Layer 3 of a small transformer language model trained on English Wikipedia (9 layers, counted from 0, width 96).
Take only the direct path to the model's output, skipping the later layers: a vector added to the residual stream pushes a token's score in proportion to its dot product with that token's output vector.

Output vectors of the tokens that the questions are about. A number n stands for n times 0.024.
"ror": -16 -24 3 0 -11 0 14 -25 -9 32 -1 -6 -11 -4 3 12 4 -13 19 -11 -19 12 10 -11 -21 -24 -25 -25 13 -8 5 -8 2 6 -8 -13 -15 -5 -15 4 -11 -5 2 12 16 3 0 -24 4 3 1 1 -26 18 -13 13 18 -19 -17 18 -6 -13 8 19 27 17 -5 3 43 15 36 31 -15 8 8 12 -5 15 4 2 -4 9 -23 7 6 -15 8 2 9 3 0 -22 0 7 -5 7
" median": 7 -38 19 38 -2 -5 9 9 -7 9 2 -6 20 -28 -2 44 18 -20 -3 -23 0 -7 -19 9 30 -23 -15 -26 3 -32 -27 -15 9 -1 -4 -15 2 -2 -26 -14 -19 -38 8 6 -7 3 10 11 42 16 8 -2 -12 -3 -9 -23 -8 -6 27 -9 -30 -15 -2 1 44 -3 -11 4 -26 13 22 17 -1 8 13 0 -40 13 -25 -38 11 32 -12 33 2 -1 -6 23 24 36 37 -17 19 -3 -17 36
"ural": 6 -32 5 16 7 1 7 7 -7 24 28 12 -1 -27 -17 20 3 -1 -9 -2 -8 13 -17 -28 2 22 7 -18 3 -2 -3 -15 15 3 3 -36 -4 14 -29 -8 -37 7 23 3 -17 5 -9 0 -11 4 3 8 2 21 -4 9 -7 48 28 20 -25 7 -4 -15 23 -12 18 15 -19 4 -5 9 -1 -14 -1 -2 -25 -3 -3 -3 -9 -5 -10 8 -17 -14 10 18 8 11 -2 14 11 -1 -16 1
" Career": 4 -1 15 28 1 1 36 -17 -11 27 9 -11 -20 -3 11 37 -6 -7 6 -34 -28 5 11 -15 -4 0 -9 -13 11 -9 -15 -12 1 -8 10 -7 -13 -18 22 -16 8 -8 0 -1 -21 31 6 -9 8 15 2 -8 29 12 -23 -1 -17 -8 9 13 -1 -11 38 -5 19 18 11 21 -10 -3 -9 7 -22 11 -17 13 -32 15 -18 -25 -12 15 -28 13 -16 -48 -22 11 0 29 10 2 16 18 -13 25
"ivers": -2 -27 26 -7 -17 8 17 -10 -12 21 -5 -6 -16 -19 11 3 0 -23 -33 -2 1 11 1 -16 4 16 -7 -19 -7 -21 11 -9 28 -9 10 -52 -9 0 -20 9 11 -28 5 8 10 11 8 -6 -11 14 26 -12 2 -2 21 9 7 33 -11 -17 4 -11 15 -4 15 14 8 19 0 1 -14 4 -14 19 18 -17 -15 15 0 1 8 -1 -6 -2 21 -14 -16 1 3 19 2 5 2 -2 6 12
"[": -17 -13 -6 37 -12 28 24 -4 -2 16 -17 -11 17 -14 2 7 -2 -14 -4 -1 -9 2 3 -3 -3 -6 -21 -23 -4 -15 7 6 7 -4 -15 15 -9 6 12 -23 6 2 5 5 -15 1 11 11 -2 -21 -1 7 -12 5 -11 4 3 15 -2 -2 14 -10 11 -16 3 18 4 9 9 -4 4 2 -11 3 -15 -34 8 -12 2 -5 19 5 -28 -5 8 -13 13 8 21 17 16 2 7 -10 -2 12
"while": -8 -10 17 38 -2 -22 34 10 1 43 16 -30 6 -1 9 -2 -11 -22 -15 -17 -35 24 55 9 15 28 -24 -18 43 -35 5 -13 7 5 -4 -49 -51 -7 8 19 14 16 -10 -18 -7 5 -21 -14 59 -4 6 -33 -7 -22 -5 6 7 12 -3 8 -21 -15 -4 28 22 -10 -29 14 -10 31 11 22 -27 -3 -23 2 -2 32 13 -16 45 -20 -29 5 -11 -23 -14 -5 29 27 30 -23 14 -12 -23 -13
"pe": -13 -30 0 4 -24 -39 5 -3 -2 7 24 -9 -11 -28 8 16 0 6 18 9 1 18 3 -23 2 -15 5 -19 4 11 -6 12 26 9 13 -24 -29 -2 -5 -6 0 -15 -3 3 -28 3 -6 -9 -3 -22 30 -34 18 18 0 0 11 25 -8 8 -20 3 11 -15 31 22 14 26 16 18 2 -2 -2 9 -7 -5 -5 -8 -8 -12 -17 17 18 7 -5 8 -3 15 22 -16 -11 0 20 -4 -21 2
"ogether": 11 -2 -12 15 -5 -3 33 14 -11 33 17 -11 6 -4 20 20 10 -59 -8 1 -17 12 43 -15 20 -15 -29 -29 3 -6 0 -9 8 -2 -17 -34 2 7 -6 -14 -47 13 -27 11 -2 -9 -8 14 25 33 4 -9 -15 -8 -6 -1 11 5 18 19 -6 -7 16 43 15 31 -13 14 -14 38 0 -2 -24 4 4 3 -21 24 -24 -4 9 14 -16 -6 16 -37 -20 9 -1 31 17 -27 2 -25 -27 -3
"eration": -2 -7 -14 -7 -15 -20 20 9 -3 43 30 -16 -1 -17 2 33 21 -21 -13 -3 12 26 11 27 -18 -28 -33 -29 10 -3 0 0 19 7 -26 -14 4 7 8 2 -46 -20 -3 38 4 -3 -5 -15 2 -8 17 13 -5 -32 -16 -8 19 23 6 -17 4 0 21 -5 -23 -2 -21 -1 -2 -15 -8 -5 -12 25 6 11 -21 16 -3 0 -4 20 -5 32 4 -25 -2 25 31 -7 15 -29 13 23 -9 9
"ientific": -13 -13 6 18 -2 32 17 -24 -13 27 4 -5 -24 -10 15 21 -7 -30 14 -17 -24 41 32 -5 4 19 -24 -33 1 -28 -35 -11 -2 19 4 -27 -16 -3 -11 -7 -18 -1 8 25 -12 24 -14 20 -1 -8 24 5 15 24 -8 1 -38 -2 12 1 -20 5 -11 -1 3 13 21 45 -3 2 -2 34 -33 18 3 12 -24 -3 -10 -13 -2 3 -38 13 15 -28 4 10 17 8 -3 -28 12 15 6 11
"ential": 0 -12 5 19 18 18 29 -16 2 44 8 -7 -11 -22 -8 24 -2 6 -3 7 -6 38 14 -1 -3 -4 -16 -28 23 0 0 -27 21 15 -3 -17 8 16 -19 -9 -27 -51 26 6 21 -1 -1 -13 21 9 0 2 -38 11 -3 2 18 45 6 -13 -3 -8 -14 -4 -16 6 10 0 -9 15 -9 0 -26 28 -11 1 -12 8 -14 -10 -6 10 -12 -12 -7 -22 -4 12 18 14 7 -13 -24 -18 -2 15
" becom": -40 -46 45 65 -20 -30 85 -2 -23 80 11 -23 -6 -65 56 67 20 -58 -22 -76 -31 59 30 -8 10 12 -37 -96 1 -43 3 -39 41 -12 -21 -41 -54 8 29 -4 -43 -56 -3 24 -32 36 -28 6 1 -3 8 -31 -52 29 -27 -15 9 23 55 52 -12 -38 5 9 51 20 5 47 -22 40 24 28 -86 24 4 -4 -40 40 -47 -48 12 35 -25 38 23 -38 3 52 72 18 48 -53 18 -18 -17 54
"ics": 11 -6 -3 10 5 -4 14 3 -1 32 8 -7 -19 -26 -2 15 2 -37 8 -17 -18 22 -7 25 -1 -20 3 -5 8 9 -8 -4 21 3 8 -32 -8 -11 -14 9 2 -8 15 1 -12 28 10 1 -13 -10 7 -2 3 -3 -15 6 -8 2 -4 34 10 -2 23 5 16 8 -4 19 -8 -9 -10 11 -12 18 -11 23 -1 12 1 -22 4 -17 -29 -16 10 -18 -8 3 14 14 19 7 10 4 -47 -19

Each question shows what one neuron of this layer's MLP adds at an activation of 1. A number n stands for n times 0.0044.

n84: 5 1 1 0 12 29 30 -23 1 -9 5 15 28 -43 -5 6 11 31 1 1 24 4 12 1 -5 15 -21 -15 -13 -25 3 -12 -7 -54 14 -17 -28 26 1 -4 -20 24 23 -49 7 0 -20 -34 1 -20 -11 -14 15 -4 48 8 13 -11 24 8 -14 -1 15 30 1 21 33 -2 -1 32 20 -6 -21 -8 -40 -17 10 -3 0 -5 16 -20 4 -2 -19 -29 0 16 15 -17 -32 1 3 34 27 -27
Which three tokens does it push up most, strongest first? " becom", "while", "ural"

n296: -20 -22 -15 28 -8 15 4 16 23 -60 -2 -17 11 11 22 -14 1 12 -28 -46 11 -6 -16 17 34 -10 7 11 -17 -6 35 -20 -31 -16 3 18 -16 23 -23 -5 -12 16 4 2 5 -6 -27 5 54 -8 4 -11 11 7 11 -25 -1 -9 -4 42 -12 15 -9 -35 10 -5 -65 16 -9 -29 17 25 0 -6 -5 -7 40 11 9 -2 -10 22 -21 -6 -17 34 21 9 -30 1 10 -14 40 0 15 10
Which three tokens does it push up most, strongest first? " median", "while", "["

n76: 12 7 -15 3 9 -23 -1 -25 -4 -2 3 -19 -10 2 45 -4 -2 -62 -31 12 6 -8 3 28 -20 21 -6 2 -2 -4 -17 8 -7 1 -16 -14 9 4 35 -18 5 -16 -29 12 6 62 -21 13 10 -18 -27 0 -47 16 -32 12 7 55 24 20 22 0 11 27 10 17 -1 10 -20 24 -27 7 7 -15 -19 1 -10 6 21 16 5 -26 40 -14 -4 -19 14 8 22 -20 0 -36 9 -47 46 -20
Which three tokens does it push up most, strongest first? " becom", "ogether", "while"

n69: 11 -6 -66 -25 -47 -38 -25 2 36 -31 25 3 2 -6 -1 8 9 20 33 51 -28 32 -23 8 1 11 6 -2 32 -7 -4 20 4 -22 -2 29 2 15 22 24 -20 32 15 -2 -16 10 -5 -46 -14 -18 -9 -33 -12 -25 -4 17 6 14 -28 -24 10 14 -24 9 17 24 -23 -15 5 -8 2 -35 47 13 18 -22 -30 -40 -44 14 -19 44 8 11 23 22 27 6 -9 -38 5 38 39 -4 -33 12
Which of these tokens does it push up most? "pe"

n214: 36 -23 -20 -14 -61 -12 -8 -2 -7 13 3 -24 -19 2 -7 -13 -31 35 8 15 -6 -18 18 12 -14 -10 26 7 -14 -3 -15 -24 -27 4 -18 6 6 28 16 -3 -18 -11 -24 -52 -16 -31 -23 -14 24 33 43 39 -52 33 0 3 29 -3 3 19 -10 8 17 42 -25 6 17 11 31 -22 11 10 31 -34 22 -15 -16 -1 14 -28 32 1 -22 18 27 -23 21 23 -22 -17 4 35 34 -19 -24 -20
Which two tokens does it push up most, strongest first? "ror", "ogether"

n81: 37 -2 3 -21 -11 -17 -35 24 -59 -20 -2 -10 -26 -22 0 -20 -13 -32 8 -13 5 36 -47 18 30 -21 29 -10 -22 -17 36 17 9 -44 14 28 7 10 24 44 38 28 4 -19 68 -31 22 -20 -19 22 35 -12 4 -2 25 -14 -6 12 -14 -5 -3 -26 -9 5 -13 -27 5 25 -21 2 -16 31 -28 -10 10 -4 -12 14 -27 15 -16 6 -26 -12 18 26 4 19 22 27 47 3 18 -14 -29 0
Which three tokens does it push up most, strongest first? "ivers", "ics", " median"

n133: 15 -36 -11 -13 -18 32 5 -62 46 0 -5 -60 16 -17 -8 -13 21 23 -15 22 -48 19 14 -6 -24 -1 -2 26 12 -42 -5 12 -20 40 -10 0 18 16 -25 12 -47 3 -12 4 9 15 4 -40 18 29 9 14 -28 -13 -10 -8 -11 13 12 -20 26 16 -7 -10 -36 10 -18 0 1 -19 20 -15 -13 40 -13 13 57 5 6 16 -25 -42 34 -12 56 -4 25 -4 29 30 36 18 -33 17 -2 -6
Which of these tokens does it push up most? "ential"

n64: -6 -14 25 -22 -20 -15 -3 -25 -24 -5 -37 -15 -15 6 -7 6 -10 -3 16 8 -5 -30 -11 9 7 20 -17 -22 25 -2 0 -29 4 -5 -3 2 4 7 18 41 -21 -5 -12 8 -2 0 12 -29 3 44 2 2 40 -10 17 12 -18 8 -18 -10 -21 5 20 -11 16 -21 10 2 17 0 -28 21 3 -7 -9 -33 -5 20 0 4 10 -7 8 -23 12 -24 13 -36 -5 6 24 49 27 -7 28 58
Which of these tokens does it push up most? "ivers"

n154: -12 -4 8 2 3 -39 -25 -18 25 5 43 -25 -21 -12 -21 1 13 10 -12 -10 -8 14 -37 8 25 -5 -15 11 -8 11 -25 -26 9 5 17 -15 32 44 1 -8 48 34 20 22 -7 -2 37 -29 -31 23 -7 -17 5 -4 -59 24 -4 12 -28 7 -18 40 8 21 -46 24 6 12 -19 -31 -4 -27 -3 44 -19 17 9 -30 36 58 22 -5 -10 -23 -1 3 -46 -5 -9 28 3 24 6 12 -25 -12
Which of these tokens does it push up most? "ics"

n40: 20 -1 -19 0 -5 -9 -3 3 12 13 -9 7 -50 1 -6 -4 -8 8 -19 3 -27 10 -1 -15 19 15 -2 31 -26 -16 -18 -20 -35 19 16 22 -25 -36 -20 -10 11 -13 22 23 24 18 29 9 -15 6 6 -7 10 -6 -11 3 23 38 6 -12 32 6 0 -11 8 -5 -12 15 18 -33 -8 9 9 8 8 2 8 21 -7 -13 -24 8 20 41 29 29 -27 7 -35 -35 -36 -4 -37 13 -10 -27
Which of these tokens does it push down most? " becom"

n310: -49 -30 -20 19 -18 23 14 -15 37 -5 -47 1 9 -10 -28 -5 23 8 -3 -42 5 -35 -6 -25 -27 55 -23 -1 21 39 -4 18 -24 42 -60 2 -15 18 -16 -24 -25 17 -39 -5 0 -41 -4 -37 -22 22 -28 -7 13 5 34 4 -4 6 41 -31 0 22 43 -4 31 49 10 15 44 2 -6 -31 5 -14 4 21 40 -30 -1 3 -27 -6 -18 12 16 21 -27 -2 19 -6 5 52 28 -10 63 25
Which of these tokens does it push up most? "["

n227: -39 20 22 -11 12 7 1 4 12 -11 9 -8 -47 10 2 24 -27 -18 0 -49 -28 13 22 -11 -20 -3 23 5 -12 -29 13 -30 19 5 13 3 -5 -20 -10 24 -46 -9 3 -12 13 -18 19 10 4 22 28 17 8 29 19 -5 -8 -17 27 -9 -19 -3 -24 31 -26 -3 13 13 1 -7 -36 23 15 -4 11 4 38 0 7 32 13 12 4 -46 9 -8 15 -14 13 27 8 -12 -30 35 -37 -7
Which of these tokens does it push up most? "ientific"

n234: 25 9 2 -26 39 14 2 -35 29 -6 17 -23 -4 -45 0 10 -4 -14 7 -28 17 -21 49 -22 -38 -2 -9 3 9 6 -11 0 -14 -38 11 10 13 -9 32 18 -33 8 28 32 -24 -11 12 3 -3 11 29 5 15 -13 14 -20 -28 -5 6 1 -14 7 1 -12 -27 20 12 -21 -27 36 14 8 1 15 -16 -12 6 35 -1 -4 2 8 -11 24 -5 22 -14 -17 5 -9 -27 8 6 49 -20 2
Which of these tokens does it push down most? "["

n241: -38 6 40 -29 -18 4 -19 42 11 26 2 -3 9 4 -50 13 14 -14 -9 21 38 33 -42 -1 7 -25 8 15 -2 -38 16 2 -8 51 -10 5 30 36 7 -6 -33 -21 -20 5 -55 -13 22 -18 -14 16 42 -32 39 0 0 15 -13 -57 13 25 3 -23 -12 28 -2 6 2 -36 -11 33 28 -14 -21 -12 -3 22 -29 -1 5 38 -30 -11 -48 -47 -8 35 -13 -16 -18 21 10 23 3 10 31 32
Which of these tokens does it push up most? " median"